Layer 6 of a small transformer language model trained on English Wikipedia (10 layers, counted from 0, width 64).
In attention head 1, each number of a token's query is one row of weights dot the token's vector x. The head spreads its attention over the tokens so far by the softmax of query dot key.

Query weights of the head. A number n stands for n times 0.0046.
q0: -28 3 -32 -7 28 -3 -12 -1 12 -10 -20 22 30 4 12 -24 8 -31 -23 -14 -1 -19 -3 37 -4 -9 4 22 24 9 13 -22 -33 -13 21 -23 2 -19 -20 11 24 -50 15 -18 -11 -35 -25 -16 14 5 12 -26 -12 -64 4 8 23 8 -6 20 -1 -17 60 -18
q1: 4 -8 -4 5 -1 -6 -12 8 18 -34 33 -22 -10 16 12 -8 -19 -33 -50 90 -21 18 -10 8 17 -19 11 -46 31 9 -69 26 14 -10 -3 -33 -40 13 9 30 17 4 19 14 26 7 -14 -15 -27 -7 1 48 24 0 22 -35 11 -9 38 12 8 -28 -3 44
q2: 3 2 -5 -32 -16 -4 5 -49 -7 -7 22 -18 -9 -23 -33 -12 -6 4 15 -11 50 -24 11 15 30 -12 -21 -19 -11 -49 -13 3 20 41 -18 30 33 4 -3 -11 -10 -24 -11 8 1 -13 57 14 13 25 -18 10 56 41 -3 3 -2 20 2 6 8 -13 -59 14
q3: 17 11 -23 -14 16 1 -6 8 -9 -8 -27 31 27 -42 -9 -10 -14 21 -33 -31 -12 -5 16 39 5 -11 16 13 1 -15 13 -24 -11 37 -6 -42 8 -7 -6 -29 0 6 49 -26 10 7 -8 5 8 -5 11 -28 -18 -4 0 38 44 -3 8 13 -9 -15 38 12
q4: 12 -3 21 34 21 26 -26 16 9 -19 -10 -17 0 8 1 41 23 14 23 -28 25 -39 26 24 -16 16 -4 -5 -68 -42 14 -19 17 -1 12 7 -15 3 21 -14 -42 -17 -10 22 15 23 23 -5 -27 19 12 -26 -7 -10 -10 5 3 -6 -33 33 -35 -15 -14 13
q5: -14 12 -25 12 21 0 -25 5 -3 0 -23 9 32 -4 -47 0 -8 8 -13 -3 -17 31 -5 19 18 5 11 -4 1 3 9 16 -9 -1 21 -4 19 -12 -16 21 1 7 40 -34 -13 -29 -15 16 18 4 15 -8 7 -20 8 -37 52 -14 22 24 53 -16 34 -46
q6: -10 -13 28 27 2 8 8 -53 -7 13 -9 -23 5 19 34 -2 15 -18 -9 -14 25 -5 6 2 -14 20 -18 -11 -2 -8 -4 11 16 6 4 30 4 17 -15 -3 1 -13 -11 21 -32 4 3 -14 -34 -7 -12 -30 -9 15 17 4 -2 23 -16 25 -27 -17 2 16
q7: -16 -4 17 1 -22 14 9 -1 -7 -4 -36 13 46 -13 -33 -4 -1 29 6 8 1 22 -23 -18 0 -30 11 3 -4 18 14 -4 1 19 12 -41 11 2 6 12 0 42 22 5 27 -12 -11 10 -2 -5 16 -5 -5 -25 -15 -35 47 -14 29 5 22 -23 5 -17
q8: 28 4 2 -41 2 -8 -1 -21 -29 2 -12 -20 -10 10 -17 16 -25 22 5 23 10 -17 9 -8 6 -31 13 -36 -21 -7 -20 -5 18 -8 3 16 -3 19 29 -23 -22 -11 20 16 -2 -18 7 7 -12 -20 -1 -15 15 22 8 4 -12 -6 -5 -6 -7 21 -4 33
q9: -32 -9 -37 -15 1 -45 -7 -9 -9 -60 19 3 13 -7 -36 21 -9 14 -29 9 -30 20 2 -23 49 15 3 2 3 32 -38 39 -28 -18 7 -12 -27 24 41 -8 1 11 -51 -26 18 -34 -56 -6 8 -12 19 18 8 9 -30 38 44 -19 11 -23 27 23 15 -6
q10: 15 -33 36 -15 -18 0 14 -17 -26 2 -34 -16 -45 -34 2 7 52 -19 46 10 -5 -29 -8 6 32 -21 -13 -10 -18 -5 -20 21 1 -3 -16 50 7 28 -14 -6 5 -64 -28 23 -22 18 19 -7 -15 0 -4 3 49 10 6 -10 16 11 -36 4 -27 -39 -39 22
q11: -18 -10 -23 -5 1 26 -9 17 -21 20 -6 -27 -14 25 37 -10 -13 7 16 -29 9 -18 -5 -18 -16 20 26 40 -23 -3 0 -8 6 45 -25 -16 9 -38 13 -14 2 10 -59 10 23 -18 14 28 -30 -14 -11 -5 5 -15 -4 19 0 -13 27 1 7 -5 22 -14
q12: -6 21 11 -28 25 -3 2 4 -34 29 -12 -9 -14 -37 -19 -24 -46 -32 10 8 7 -21 5 -10 -32 15 -3 -24 28 16 16 -30 -19 2 -9 -52 -7 -6 5 9 -3 6 31 10 29 -2 -15 0 14 -8 34 -32 19 -23 21 -11 -6 27 -29 6 4 -9 -12 12
q13: 21 -12 14 -28 -21 -26 10 -41 -14 4 1 -10 -19 -5 3 -10 5 -14 23 2 12 -24 -6 -44 -5 2 2 -25 8 14 -33 23 21 4 8 31 8 37 -52 -9 3 -15 -39 11 -32 10 26 4 -29 22 10 27 11 -4 20 4 -1 31 6 -26 -39 0 -26 20
q14: 4 44 -6 10 -4 18 -27 16 9 -16 -10 5 1 29 -62 19 -7 8 -30 -16 -15 56 -8 -2 -17 8 -28 23 13 6 12 35 5 -20 5 -5 -15 44 -14 -6 -49 -4 -14 -26 43 10 -1 -20 -53 44 20 -2 -28 -19 -52 32 36 -24 20 -15 38 -1 2 -8
q15: 9 -20 -13 -14 8 -3 34 -38 15 -32 23 -11 -41 26 18 -17 10 -3 -11 -10 2 0 20 -41 14 11 -24 9 0 -13 -35 -7 12 7 5 42 -29 3 -15 5 -11 -8 -23 -6 -16 -18 -31 -11 17 -26 44 3 -7 -11 0 33 -30 12 -7 26 10 -12 -18 -2
q16: -28 28 -20 -15 -11 54 -2 17 15 -8 -7 8 -4 22 -46 25 -7 -2 14 17 -18 24 4 -1 -17 -3 -21 24 14 18 30 3 -15 15 11 -28 -35 19 -3 12 25 19 31 -21 28 -2 -17 18 12 18 26 24 -11 -14 -7 23 4 -40 13 -2 9 -7 21 -13
q17: -4 31 0 -9 17 29 -28 15 6 -6 -13 25 9 3 -50 -11 -27 -27 -8 -8 11 32 31 -16 -10 4 -20 15 10 -8 39 -3 -29 -12 -9 -61 -20 12 -15 -14 10 24 46 -22 48 29 10 11 9 -1 42 1 -33 11 -8 28 21 -5 -4 -7 10 -5 23 16
q18: -6 10 -14 3 -31 21 -1 -28 -34 36 16 -19 -9 27 34 -3 -15 8 16 -19 1 -11 16 -14 -37 35 11 11 9 13 16 1 -3 20 -41 -15 -2 -19 -16 6 13 16 12 17 -5 52 51 27 -4 26 48 -20 0 24 -1 -9 -14 38 -5 2 -36 -19 -20 -6
q19: -8 12 -1 0 33 -27 29 40 -15 27 -45 23 14 -51 5 51 3 0 23 -14 -10 -10 -40 17 46 -23 24 -28 -49 -3 -13 -16 8 -28 -21 -14 23 13 -23 -51 30 17 -36 5 10 20 -5 -8 38 9 -57 13 21 2 -35 24 26 -27 17 -33 -11 51 -16 -40
q20: 16 10 25 32 21 14 -12 -7 -27 3 -12 -19 32 -10 -16 -43 -22 -41 -29 -23 8 -14 -23 1 -51 -26 5 36 -10 -18 -6 -1 30 21 -28 -32 44 4 -28 14 -33 -32 20 8 12 0 25 -12 -62 5 -5 -12 10 -31 -4 -31 -31 34 -19 27 83 -25 -32 8
q21: 23 16 -38 -11 28 16 24 -15 -47 -17 54 18 -34 -10 -20 -56 -30 13 12 -36 -19 23 25 16 10 -20 -1 -34 -6 58 37 -23 -33 0 4 9 0 28 5 35 -14 -11 8 -23 13 -9 -7 -12 1 29 29 34 31 -49 -18 8 -9 -2 17 9 8 -6 5 -10
q22: -9 -27 32 -44 -10 -17 -11 -5 -3 9 4 -12 0 -3 -34 45 3 14 72 37 10 -44 30 -27 -4 -36 18 5 -5 15 23 -1 -7 37 24 -14 9 -61 -4 25 19 5 -8 -12 25 -3 41 70 -2 24 3 29 33 -17 36 -8 -23 -11 11 23 -56 27 -8 18
q23: -30 14 17 11 0 34 -7 25 -31 80 -9 -5 -11 -28 24 21 25 -38 2 37 20 -7 4 58 -52 -62 -15 6 -28 -11 4 -22 -10 -22 -15 -12 70 -17 17 36 1 32 -4 22 -19 -15 -43 18 -18 13 -13 -3 21 28 -27 31 35 1 20 4 28 29 -54 43
q24: -2 21 -38 -7 16 26 -24 19 -15 0 -25 12 -12 18 -42 22 -26 1 -40 -56 8 -18 -22 13 -31 18 4 -22 -33 6 15 12 16 47 -10 -27 -37 -10 6 -22 18 12 -26 -14 4 -5 9 -30 27 -21 11 -14 -61 -12 -14 -9 -43 6 13 33 -10 4 -4 -24
q25: 31 12 17 -34 -4 -28 45 -11 -33 -1 -12 39 51 -44 -15 -29 -20 8 -8 21 34 -11 0 -14 -50 -21 59 -48 5 -19 -40 -10 36 9 26 5 54 22 -5 -2 25 7 -73 21 30 6 -11 39 -19 -27 9 -56 36 16 -5 42 3 21 17 -2 -35 24 -28 16
q26: 22 0 36 15 8 25 -80 6 26 -11 30 -22 2 -12 -14 -36 -36 -28 17 -8 -19 -17 2 -20 -2 -35 0 17 -23 2 17 -3 -3 18 -16 -43 28 -38 49 9 -8 -16 15 -8 21 42 65 20 -24 35 15 -24 4 9 4 -41 28 4 22 17 -1 -37 39 32
q27: -14 11 -36 22 -6 -19 -28 50 13 -6 -26 38 -42 -4 -45 -26 5 19 -42 -72 -33 -3 -14 18 -45 50 -25 3 -30 -38 -9 -18 24 -1 -9 -66 18 -13 -43 -19 -9 -22 30 -32 2 -16 -13 -21 15 -17 -21 2 -15 -7 -8 17 37 -16 -34 3 21 -48 29 28
q28: 53 -19 12 23 -37 28 10 -28 -12 -21 1 -1 -18 48 -37 -35 -23 14 -5 -2 -15 25 4 0 -42 -25 7 34 -28 4 17 4 2 -24 33 -6 28 -18 -10 48 23 -47 14 4 -19 5 -3 2 -56 28 -5 -16 -68 10 -15 -23 29 21 -15 -8 22 -15 -5 9
q29: -33 -43 -11 -5 7 30 26 -7 -31 12 -4 24 21 15 24 -11 -7 -2 50 -11 -32 -22 -35 -52 46 -34 -21 -28 49 23 -9 3 -24 -53 8 14 0 -14 -44 -18 -16 -18 -10 8 -33 18 17 21 20 -33 5 -15 0 31 38 -77 -47 0 -20 -41 -6 -29 18 -19
q30: -15 15 -19 -22 26 -21 5 2 36 -66 -5 -30 -5 -18 -4 -3 -3 44 12 4 -30 -44 -8 5 36 -6 22 -7 -26 27 -10 20 -14 20 15 -10 -22 -46 13 -20 4 -14 -40 -32 -13 -35 -13 9 -8 -29 4 -23 -5 -3 -19 30 -17 -31 18 -29 -24 -2 23 -24
q31: -12 -28 14 12 -13 -9 24 21 -34 27 -2 23 7 -5 17 -24 5 10 -12 18 -56 -23 5 -40 9 29 -42 -8 9 33 35 -4 -12 19 29 -51 28 -17 16 -5 18 26 32 94 -12 27 10 1 -6 -7 -32 -26 46 -2 1 -28 -5 16 8 -32 28 -15 69 5

Each question shows a short text with each token's key, already scaled and adjusted for position as the last token sees it. A number n stands for n times 0.0046.

Then comes the last token's vector x. A number n stands for n times 0.14.

0 " tr": -7 -9 8 5 2 20 -2 -5 1 -1 7 -12 1 21 14 9 -31 -30 2 18 1 2 30 7 4 5 -3 -3 6 5 4 5
1 "ains": -4 -9 -2 20 -10 3 -11 -23 -1 -5 16 -7 4 23 11 16 -30 -41 -10 14 16 1 10 11 -2 10 1 -10 1 5 9 13
2 ",": 0 -19 -15 9 -23 -15 -4 -31 1 -11 37 -22 5 39 3 19 -62 -33 -2 15 3 -1 8 2 -5 11 -3 8 -6 -4 -3 4
3 " there": 16 2 -11 -13 -10 -7 -13 -7 -12 -9 52 -17 5 28 12 16 -73 -14 1 19 -4 -1 15 5 5 4 2 5 -1 5 -11 3
4 " is": 8 -1 -7 -13 3 -4 -4 -29 13 14 36 -8 14 32 6 6 -51 -30 2 24 0 6 1 -3 -15 16 1 18 -3 0 -2 4
5 " no": 0 3 4 -7 0 -23 -3 -17 -1 -2 32 -14 6 41 12 13 -68 -27 0 18 -1 -12 4 7 0 7 -16 15 5 1 3 1
6 " res": -8 -2 2 -4 12 -5 1 -1 8 0 10 -5 -1 20 21 18 -44 -28 -1 21 -7 -13 10 12 0 -11 1 9 5 5 3 3
7 "erv": -8 -18 8 3 9 -10 -4 -14 5 -11 9 -4 5 38 19 6 -45 -23 0 26 -1 -5 7 13 -7 -3 1 -2 2 1 4 -1
8 "ation": 4 -20 16 -11 21 -12 4 -11 -3 -11 24 -11 2 43 13 17 -46 -36 5 26 8 -6 -8 8 -7 4 0 -1 1 6 7 3
x: 14 15 29 52 -22 -25 1 18 -2 -1 16 40 -35 -14 52 -20 66 -10 9 -4 16 -24 0 -48 -5 19 14 -33 19 26 -26 -13 5 -22 22 10 52 14 -22 -24 -23 -13 15 -13 7 23 -17 -18 -7 -26 -22 10 34 8 -12 8 -5 32 22 15 12 -1 7 -10
To which token does the last token give the most attention? 2 ","

0 "E": -31 -15 -5 21 -8 -5 -21 -29 -4 -15 5 -5 9 35 -5 26 -23 -33 9 0 -8 0 7 4 15 -1 -3 -15 -1 -10 15 8
1 " train": -4 -19 -15 23 -21 3 -2 -21 -6 -12 10 -16 7 25 10 6 -47 -36 -2 15 -2 -4 24 7 -11 10 12 -15 1 1 7 14
2 " with": -2 -10 -24 11 -24 -12 12 -37 -5 -8 33 -22 3 37 14 21 -62 -28 -7 4 -6 -4 16 11 -7 11 -5 10 1 0 2 0
3 " an": 7 2 -23 -11 -5 -26 -2 -16 6 8 31 -17 14 40 9 1 -59 -14 0 14 -13 0 23 12 -6 3 -2 11 9 3 -9 3
4 " I": -3 13 -3 -5 2 -26 7 -8 6 -13 23 -8 7 44 9 18 -48 -26 1 4 -2 -9 13 17 7 -9 -12 0 10 -4 3 2
5 "R": -19 20 -6 -19 9 -28 21 -13 -5 -22 17 -13 10 39 8 21 -62 -21 7 1 5 -1 -4 5 -4 -10 -19 -11 14 -9 8 -5
6 " t": -1 -4 0 -13 -14 -4 -3 2 0 -21 36 -12 -8 41 20 15 -48 -43 6 12 -4 -9 14 6 8 -7 7 6 6 -13 -1 6
7 "ick": -12 -19 27 -15 9 -12 23 -22 -5 -10 10 -8 -5 34 8 4 -48 -17 -7 15 -5 -4 15 19 -11 12 4 -2 -3 1 13 8
8 "et": -10 -13 37 -15 13 4 17 -13 2 -4 37 -5 -7 28 6 21 -28 -23 -4 13 9 -5 1 11 -6 14 7 13 -6 1 2 21
x: 8 -11 18 70 3 -15 18 4 26 -5 9 12 -9 -6 29 17 43 -45 10 18 -6 -33 -5 -40 1 31 32 -7 8 16 -5 17 15 -15 10 -15 41 6 -24 -17 -30 -24 -15 2 2 0 -19 -33 5 -46 -8 24 49 4 -3 -2 -6 26 40 -2 -29 -5 13 14
Which token does the last token look at most, and with what share of its attention? 2 " with", with about 20%

0 "'": -29 -4 -14 29 -9 -10 6 -26 -12 -12 36 -15 2 35 -3 3 -40 -10 0 3 -1 3 15 1 7 9 -4 -11 5 -8 3 -1
1 "s": -10 -13 -10 15 -19 -10 -3 -18 -4 -7 26 -14 6 41 5 16 -54 -30 0 14 -3 -5 12 6 4 9 -8 8 6 -1 0 6
2 " department": 14 -13 -20 13 -15 -17 5 -16 -2 -6 24 -10 7 35 5 9 -46 -22 -2 18 -5 -8 12 14 -2 -3 3 -4 1 2 2 9
3 " when": 19 -6 -13 -2 -13 -17 10 -20 -3 -14 32 -13 8 33 15 26 -56 -30 -3 8 5 2 16 4 3 -3 -7 12 4 -4 4 -2
4 " Y": 4 10 -18 -22 11 -15 18 -14 1 -19 39 -12 5 38 9 9 -42 -12 -2 -6 -4 -3 5 4 15 -14 -2 7 10 -12 1 -2
5 "az": -2 12 -1 -26 12 -6 9 -13 -15 -25 25 -1 3 13 12 7 -48 -12 -8 -8 6 -7 -1 4 5 6 2 -15 5 -4 10 0
6 "ar": -15 9 6 -32 13 -10 20 3 -8 -24 24 -7 3 16 5 9 -39 -7 -7 -7 -2 -14 -7 -5 7 1 9 -10 1 -11 6 3
7 " conf": 0 -10 9 0 11 -23 -4 -1 0 -16 25 0 -7 5 5 10 -50 -31 15 5 7 -7 7 -9 6 5 22 -7 -1 2 7 2
8 "ron": 17 -7 10 -3 8 -14 23 -11 5 -3 18 -2 -4 29 11 4 -23 -27 -9 10 6 0 8 6 -9 9 2 7 3 5 14 2
x: 12 -26 23 66 -12 -17 61 10 -32 1 17 2 -25 -57 43 2 38 -8 13 16 7 -19 -20 -8 -20 4 28 14 -39 -6 -1 -4 33 0 31 9 19 -20 -18 21 4 -13 -18 0 20 7 -7 -4 -9 -39 19 -14 45 39 -19 18 34 5 -2 13 -13 16 18 14
Which token does the last token look at most, and with what share of its attention? 1 "s", with about 30%

0 "ics": -38 3 7 26 -25 6 -3 -23 -10 -10 29 -12 7 48 2 25 -52 -51 0 15 0 -3 7 3 10 -1 -4 -9 3 2 -3 5
1 " called": -16 -9 -10 29 -20 -9 -2 -24 -10 -18 47 -21 13 48 14 18 -69 -29 2 8 0 -3 13 14 -8 15 -2 16 9 3 2 10
2 " the": 11 -8 -17 1 -21 -19 -5 -21 0 -3 31 -17 11 52 10 15 -67 -24 2 8 -9 -5 10 9 0 16 -8 8 11 3 -3 0
3 " s": -1 11 -6 0 1 -17 7 0 -8 -14 24 -9 0 37 23 22 -43 -26 0 7 5 -7 16 14 7 0 5 14 9 8 -3 1
4 "her": 8 14 -11 -12 12 -20 -1 -17 -5 -13 20 -7 6 40 15 13 -49 -21 -6 26 3 -5 6 20 0 -8 -1 5 -3 -4 5 1
5 "iff": -4 11 -21 -34 8 -7 10 -10 -3 -7 19 -17 -1 34 7 19 -45 -28 3 26 12 -5 5 15 -1 0 3 -8 -2 -11 -3 1
6 "'": -26 -2 7 -22 7 -10 22 5 -1 3 53 -10 -14 24 3 3 -8 -16 9 14 9 9 21 2 2 13 5 -7 3 0 -2 12
7 "s": -11 -12 9 -8 16 -21 17 -14 -2 -7 43 -13 -1 55 4 25 -61 -45 0 17 -4 -6 9 7 2 12 -11 13 7 0 3 8
8 " department": 9 -16 26 -12 24 -11 18 -4 -2 -7 34 -6 2 41 6 9 -51 -28 -1 23 -5 -10 13 18 -5 -5 7 -5 -1 4 1 12
x: 9 27 18 74 -20 -12 -3 -5 24 27 -12 20 -27 5 22 -26 35 15 26 -26 4 -15 -9 -33 -1 6 39 -37 -2 24 10 -17 7 -29 36 27 37 15 -22 -42 -32 -26 2 -19 -13 -4 -36 -17 -4 -30 -19 22 35 32 39 -2 -6 36 16 6 -13 -22 -1 9
To which token does the last token give the most attention? 7 "s"

0 ",": -28 5 -3 20 -23 -1 -10 -30 -3 -15 35 -25 17 38 6 26 -68 -33 -3 6 -3 -1 8 5 0 3 -6 3 -1 -4 0 -4
1 " An": -1 -7 -20 27 -4 -36 2 -14 7 -3 14 -8 8 41 6 -6 -54 -11 -4 6 -9 1 5 12 3 -14 0 -9 13 -12 -8 -12
2 "ip": 21 -9 -27 3 -2 -26 1 -18 -15 -18 11 -11 14 35 14 8 -56 -9 1 -2 -6 -7 4 13 -5 -15 2 -4 11 -8 9 -7
3 "lex": 18 -2 -24 -3 10 -22 -4 2 -10 -21 20 -1 1 26 11 8 -36 -19 1 -9 2 -12 -11 7 7 -10 7 -18 1 1 -2 -7
4 ",": 29 13 -24 -18 -3 -38 25 -29 2 -19 60 -13 10 39 -1 30 -51 -25 -12 -11 -10 -5 -4 -1 6 4 4 -4 -2 2 -3 -2
5 " N": -5 6 2 -24 5 -24 20 -7 -4 -22 24 -7 15 29 9 8 -63 -8 1 -7 -16 -8 14 14 8 -18 -2 -9 15 -9 -4 -9
6 "et": -31 12 23 -26 24 -11 24 -18 0 -18 27 -3 10 39 17 17 -54 -7 -6 -6 4 -6 -7 7 -1 -9 -8 3 3 -1 15 -8
7 "mar": -17 -18 18 -9 29 -7 13 -3 -4 -20 9 -9 2 33 9 19 -53 -17 11 6 13 -15 -5 -3 7 -14 -5 -11 3 -15 14 -8
8 "ble": 4 -18 42 -16 18 -1 25 -7 -19 -33 28 -6 1 16 -1 7 -28 -25 10 -4 19 1 -3 7 6 -3 6 -17 3 0 4 -2
x: -11 -18 35 84 -14 -9 32 6 13 10 16 -23 -34 -12 54 -2 43 -12 23 18 21 -13 -31 -45 10 11 -1 -7 5 7 -8 24 -16 -21 21 10 24 2 -9 7 6 4 -3 -4 4 -13 -32 -51 -15 -23 3 -18 37 9 8 -26 -28 15 33 28 -17 1 -1 -8
To which token does the last token give the most attention? 4 ","

0 "4": -23 -9 -9 5 -27 16 -10 -23 -10 -21 28 -18 16 43 5 30 -48 -24 -6 -3 -12 -2 10 6 9 -9 -6 4 -1 -3 2 0
1 " |": -11 -15 -14 -7 -29 -11 -10 -27 3 -12 32 -16 9 44 3 25 -61 -26 -3 -2 -15 -1 12 6 5 2 -3 10 2 -7 -2 3
2 " ": 14 -7 -14 -4 -17 -22 1 -20 8 -27 25 -5 12 34 7 32 -41 -18 -14 -1 -10 -2 1 8 4 -13 -13 15 7 -1 2 -6
3 "4": 23 8 -3 -12 -16 -20 -1 -22 4 -25 29 -8 14 43 8 23 -53 -8 -11 1 -19 -3 0 9 2 -12 -8 9 4 -7 7 -1
4 " |": 14 18 16 -19 2 -33 6 -29 14 -16 24 -5 9 53 5 27 -56 -9 -6 -7 -20 -4 1 8 2 -6 -8 9 2 -6 6 2
5 " \"": -5 16 -1 -30 11 -16 12 -13 3 -14 22 -12 2 42 6 8 -61 -17 2 0 -8 -13 5 14 3 2 -7 2 5 -5 1 -7
6 "I": -17 -2 6 -19 10 -12 10 -2 5 -15 32 -5 4 30 8 7 -40 -13 8 6 2 -4 4 9 5 -1 -5 3 8 -8 0 6
7 "'": -22 -13 26 -16 15 4 7 3 -1 -25 23 -5 -6 15 10 0 -36 -13 8 9 16 -1 -2 1 -2 8 -11 -14 4 -11 9 -4
8 "ve": 2 -15 31 -9 10 -7 19 -5 0 -14 29 -8 -6 31 5 0 -48 -13 13 17 8 -3 2 3 -2 0 -9 8 2 -12 5 -7
x: 1 35 37 66 -9 -1 37 11 -13 -36 -19 -4 21 -37 7 -18 29 -33 19 -10 17 -31 -13 -30 3 29 -13 -2 -20 -12 -52 23 30 -38 43 -12 19 19 15 -25 29 11 -16 42 9 36 -40 -7 7 12 -12 -5 33 24 33 -3 -27 28 19 40 22 12 -8 4
To which token does the last token give the most attention? 5 " \""

0 "ka": -15 3 -4 26 -7 -4 -14 -25 -13 -17 31 -12 16 24 -2 30 -47 -23 -17 -4 -9 -2 9 2 15 -3 11 -9 -1 -3 -2 11
1 " I": -2 -6 -14 10 -5 -8 4 -16 0 -12 41 -5 11 28 -7 20 -29 -12 -12 -3 -7 -1 8 4 21 -3 3 -10 8 -7 -4 8
2 "sh": -2 -12 -24 9 6 -8 12 -10 -17 -9 23 -11 12 13 2 8 -63 -14 5 14 11 -1 2 -5 3 -8 -7 -10 8 -13 8 -8
3 "ii": 13 -2 -28 7 -5 -3 6 -19 -21 -28 46 -12 1 24 0 27 -44 -23 5 -8 19 -5 -7 -2 13 7 -4 -16 -3 -4 5 8
4 " |": 11 16 9 -11 -11 -29 11 -31 2 -17 34 -8 7 45 -4 30 -60 -24 -5 -6 -22 -1 12 -2 10 6 -4 7 -1 -6 0 6
5 " Y": -10 8 5 -25 14 -13 11 -14 9 -23 33 -4 10 43 6 13 -44 -16 -6 -6 -17 -4 3 4 11 -14 5 11 9 -9 -2 2
6 "ū": -17 4 10 -24 30 -3 18 -6 -9 -22 38 0 3 31 10 10 -44 -13 -11 -10 -4 -5 -5 5 5 -6 3 -6 3 -6 12 5
7 "ya": -19 -8 33 -23 27 4 22 -6 -3 -29 30 -1 3 25 -2 16 -52 -11 1 -12 -4 -9 -12 -3 12 -6 4 -9 5 -7 4 3
8 " H": 11 -3 26 -10 12 8 15 5 1 -24 19 5 -2 18 -4 8 -30 -7 -2 -15 -14 -1 3 -2 22 -10 18 -6 7 -8 -5 3
x: 23 -23 25 25 29 -1 40 -9 27 -8 -12 -8 33 56 20 27 49 -48 28 -33 38 -7 3 -16 6 3 4 3 -3 -14 1 10 9 16 9 26 15 2 16 -24 -15 2 -12 10 -62 5 -25 -24 3 6 19 1 -1 20 9 -40 7 19 -26 30 -29 -8 -30 -25
To which token does the last token give the most attention? 7 "ya"

0 "ard": -24 3 0 33 -11 -5 -7 -27 -7 -15 29 -17 14 34 8 31 -48 -35 -8 0 -2 -1 8 7 5 10 8 -8 4 -7 3 5
1 " sc": -4 4 -4 21 8 4 14 -17 -7 1 27 -7 -8 20 10 16 -24 -28 -6 2 -5 5 14 9 6 1 4 -5 -1 7 2 2
2 "ream": 15 -3 -31 12 6 -3 1 -27 4 1 29 -5 7 37 -1 4 -20 -12 -11 6 -4 -4 17 16 0 12 -1 -1 5 7 9 16
3 "ing": 21 -1 -26 9 -12 -6 8 -21 -1 -9 28 -11 0 48 10 19 -37 -38 -4 12 1 -2 9 5 -2 17 1 5 1 4 8 15
4 ".": 19 7 -4 -12 -9 -23 2 -17 -3 -19 29 -15 5 28 5 22 -63 -30 -1 2 7 -3 10 3 4 9 -7 4 1 -5 4 0
5 " Off": -9 14 -4 -21 9 -21 18 -7 11 -5 38 -12 5 24 6 10 -44 -19 -4 10 -4 -9 4 2 -8 -4 1 2 0 -6 11 -2
6 "ic": -31 5 8 -17 19 -12 17 -8 0 -12 14 -10 -3 19 14 6 -44 -20 -1 4 10 1 -9 1 -12 -4 2 -5 5 2 20 -3
7 "ers": -21 -7 9 -27 15 -17 25 3 7 -17 32 -2 -5 32 6 30 -36 -36 -3 4 7 -6 -15 5 1 4 -4 0 4 5 3 4
8 " report": 6 -17 22 -11 8 -3 18 -4 -3 -5 43 -6 3 36 7 10 -41 -34 1 14 2 -1 13 6 -5 8 0 -3 -3 4 8 9
x: 30 26 10 55 -24 -49 23 -11 13 16 4 -10 -27 -19 32 3 6 5 6 -20 0 -31 -24 -34 -26 21 30 -30 -59 38 -14 -15 5 -40 34 7 11 3 -41 -11 -34 -10 7 -5 -3 7 -48 -35 -15 -15 -32 12 51 31 -6 -25 -3 15 -1 36 6 -44 10 17
Which token does the last token look at most, and with what share of its attention? 7 "ers", with about 40%

0 "hi": -20 -6 -12 33 -16 -3 -16 -29 -9 -14 36 -19 23 43 -4 42 -73 -32 -5 -8 -15 -5 2 -4 20 -1 12 1 -1 -9 -1 6
1 "hi": -3 -15 -30 23 -14 -8 -10 -31 -8 -15 38 -18 22 44 -5 42 -73 -33 -5 -8 -15 -6 2 -4 20 -1 12 1 0 -9 -1 6
2 "ro": 14 -16 -36 8 0 -28 -12 -23 -1 -8 20 -13 12 34 2 30 -62 -40 1 2 -8 -13 12 -1 15 3 14 -8 11 -8 -2 8
3 " K": 7 5 -25 -2 5 -8 10 -13 -9 -28 36 -5 14 24 3 17 -58 -29 2 -4 -16 3 10 4 12 -22 20 0 10 -16 -3 5
4 "ann": 21 13 -26 -41 21 -13 8 -13 -9 -21 30 -6 19 30 10 16 -72 -4 -5 -6 2 -1 3 -1 10 -2 4 -21 8 -14 8 -4
5 "o": 7 21 -16 -46 23 -1 16 -7 -5 -27 39 -10 3 21 2 21 -45 -15 -10 -10 4 -11 -11 -6 12 -2 -1 -8 7 -16 2 -1
6 " |": -29 6 15 -7 13 -26 25 -25 4 -19 47 -8 5 49 -5 33 -69 -33 -6 -5 -24 0 10 -4 12 6 1 4 -1 -13 -4 8
7 " Tom": -23 -11 44 -15 40 -1 26 -5 7 -19 49 2 10 51 4 12 -70 -7 -9 -7 3 2 -3 2 9 -7 6 -8 11 -3 0 -6
8 "ok": 3 -12 46 -2 15 15 24 4 -5 -38 58 -2 13 33 13 14 -51 -15 -10 -15 3 -4 -7 1 11 1 3 -13 9 -13 3 -1
x: 13 -34 33 67 23 -15 24 -5 4 7 2 -21 24 15 5 18 31 6 5 8 17 -29 0 -29 -6 24 19 -22 4 0 25 21 3 36 27 15 1 20 7 -38 -47 29 -7 20 -7 28 -2 -42 -26 -37 -28 22 -9 17 -18 -34 -18 -13 -4 43 -22 7 -17 8
Which token does the last token look at most, and with what share of its attention? 6 " |", with about 50%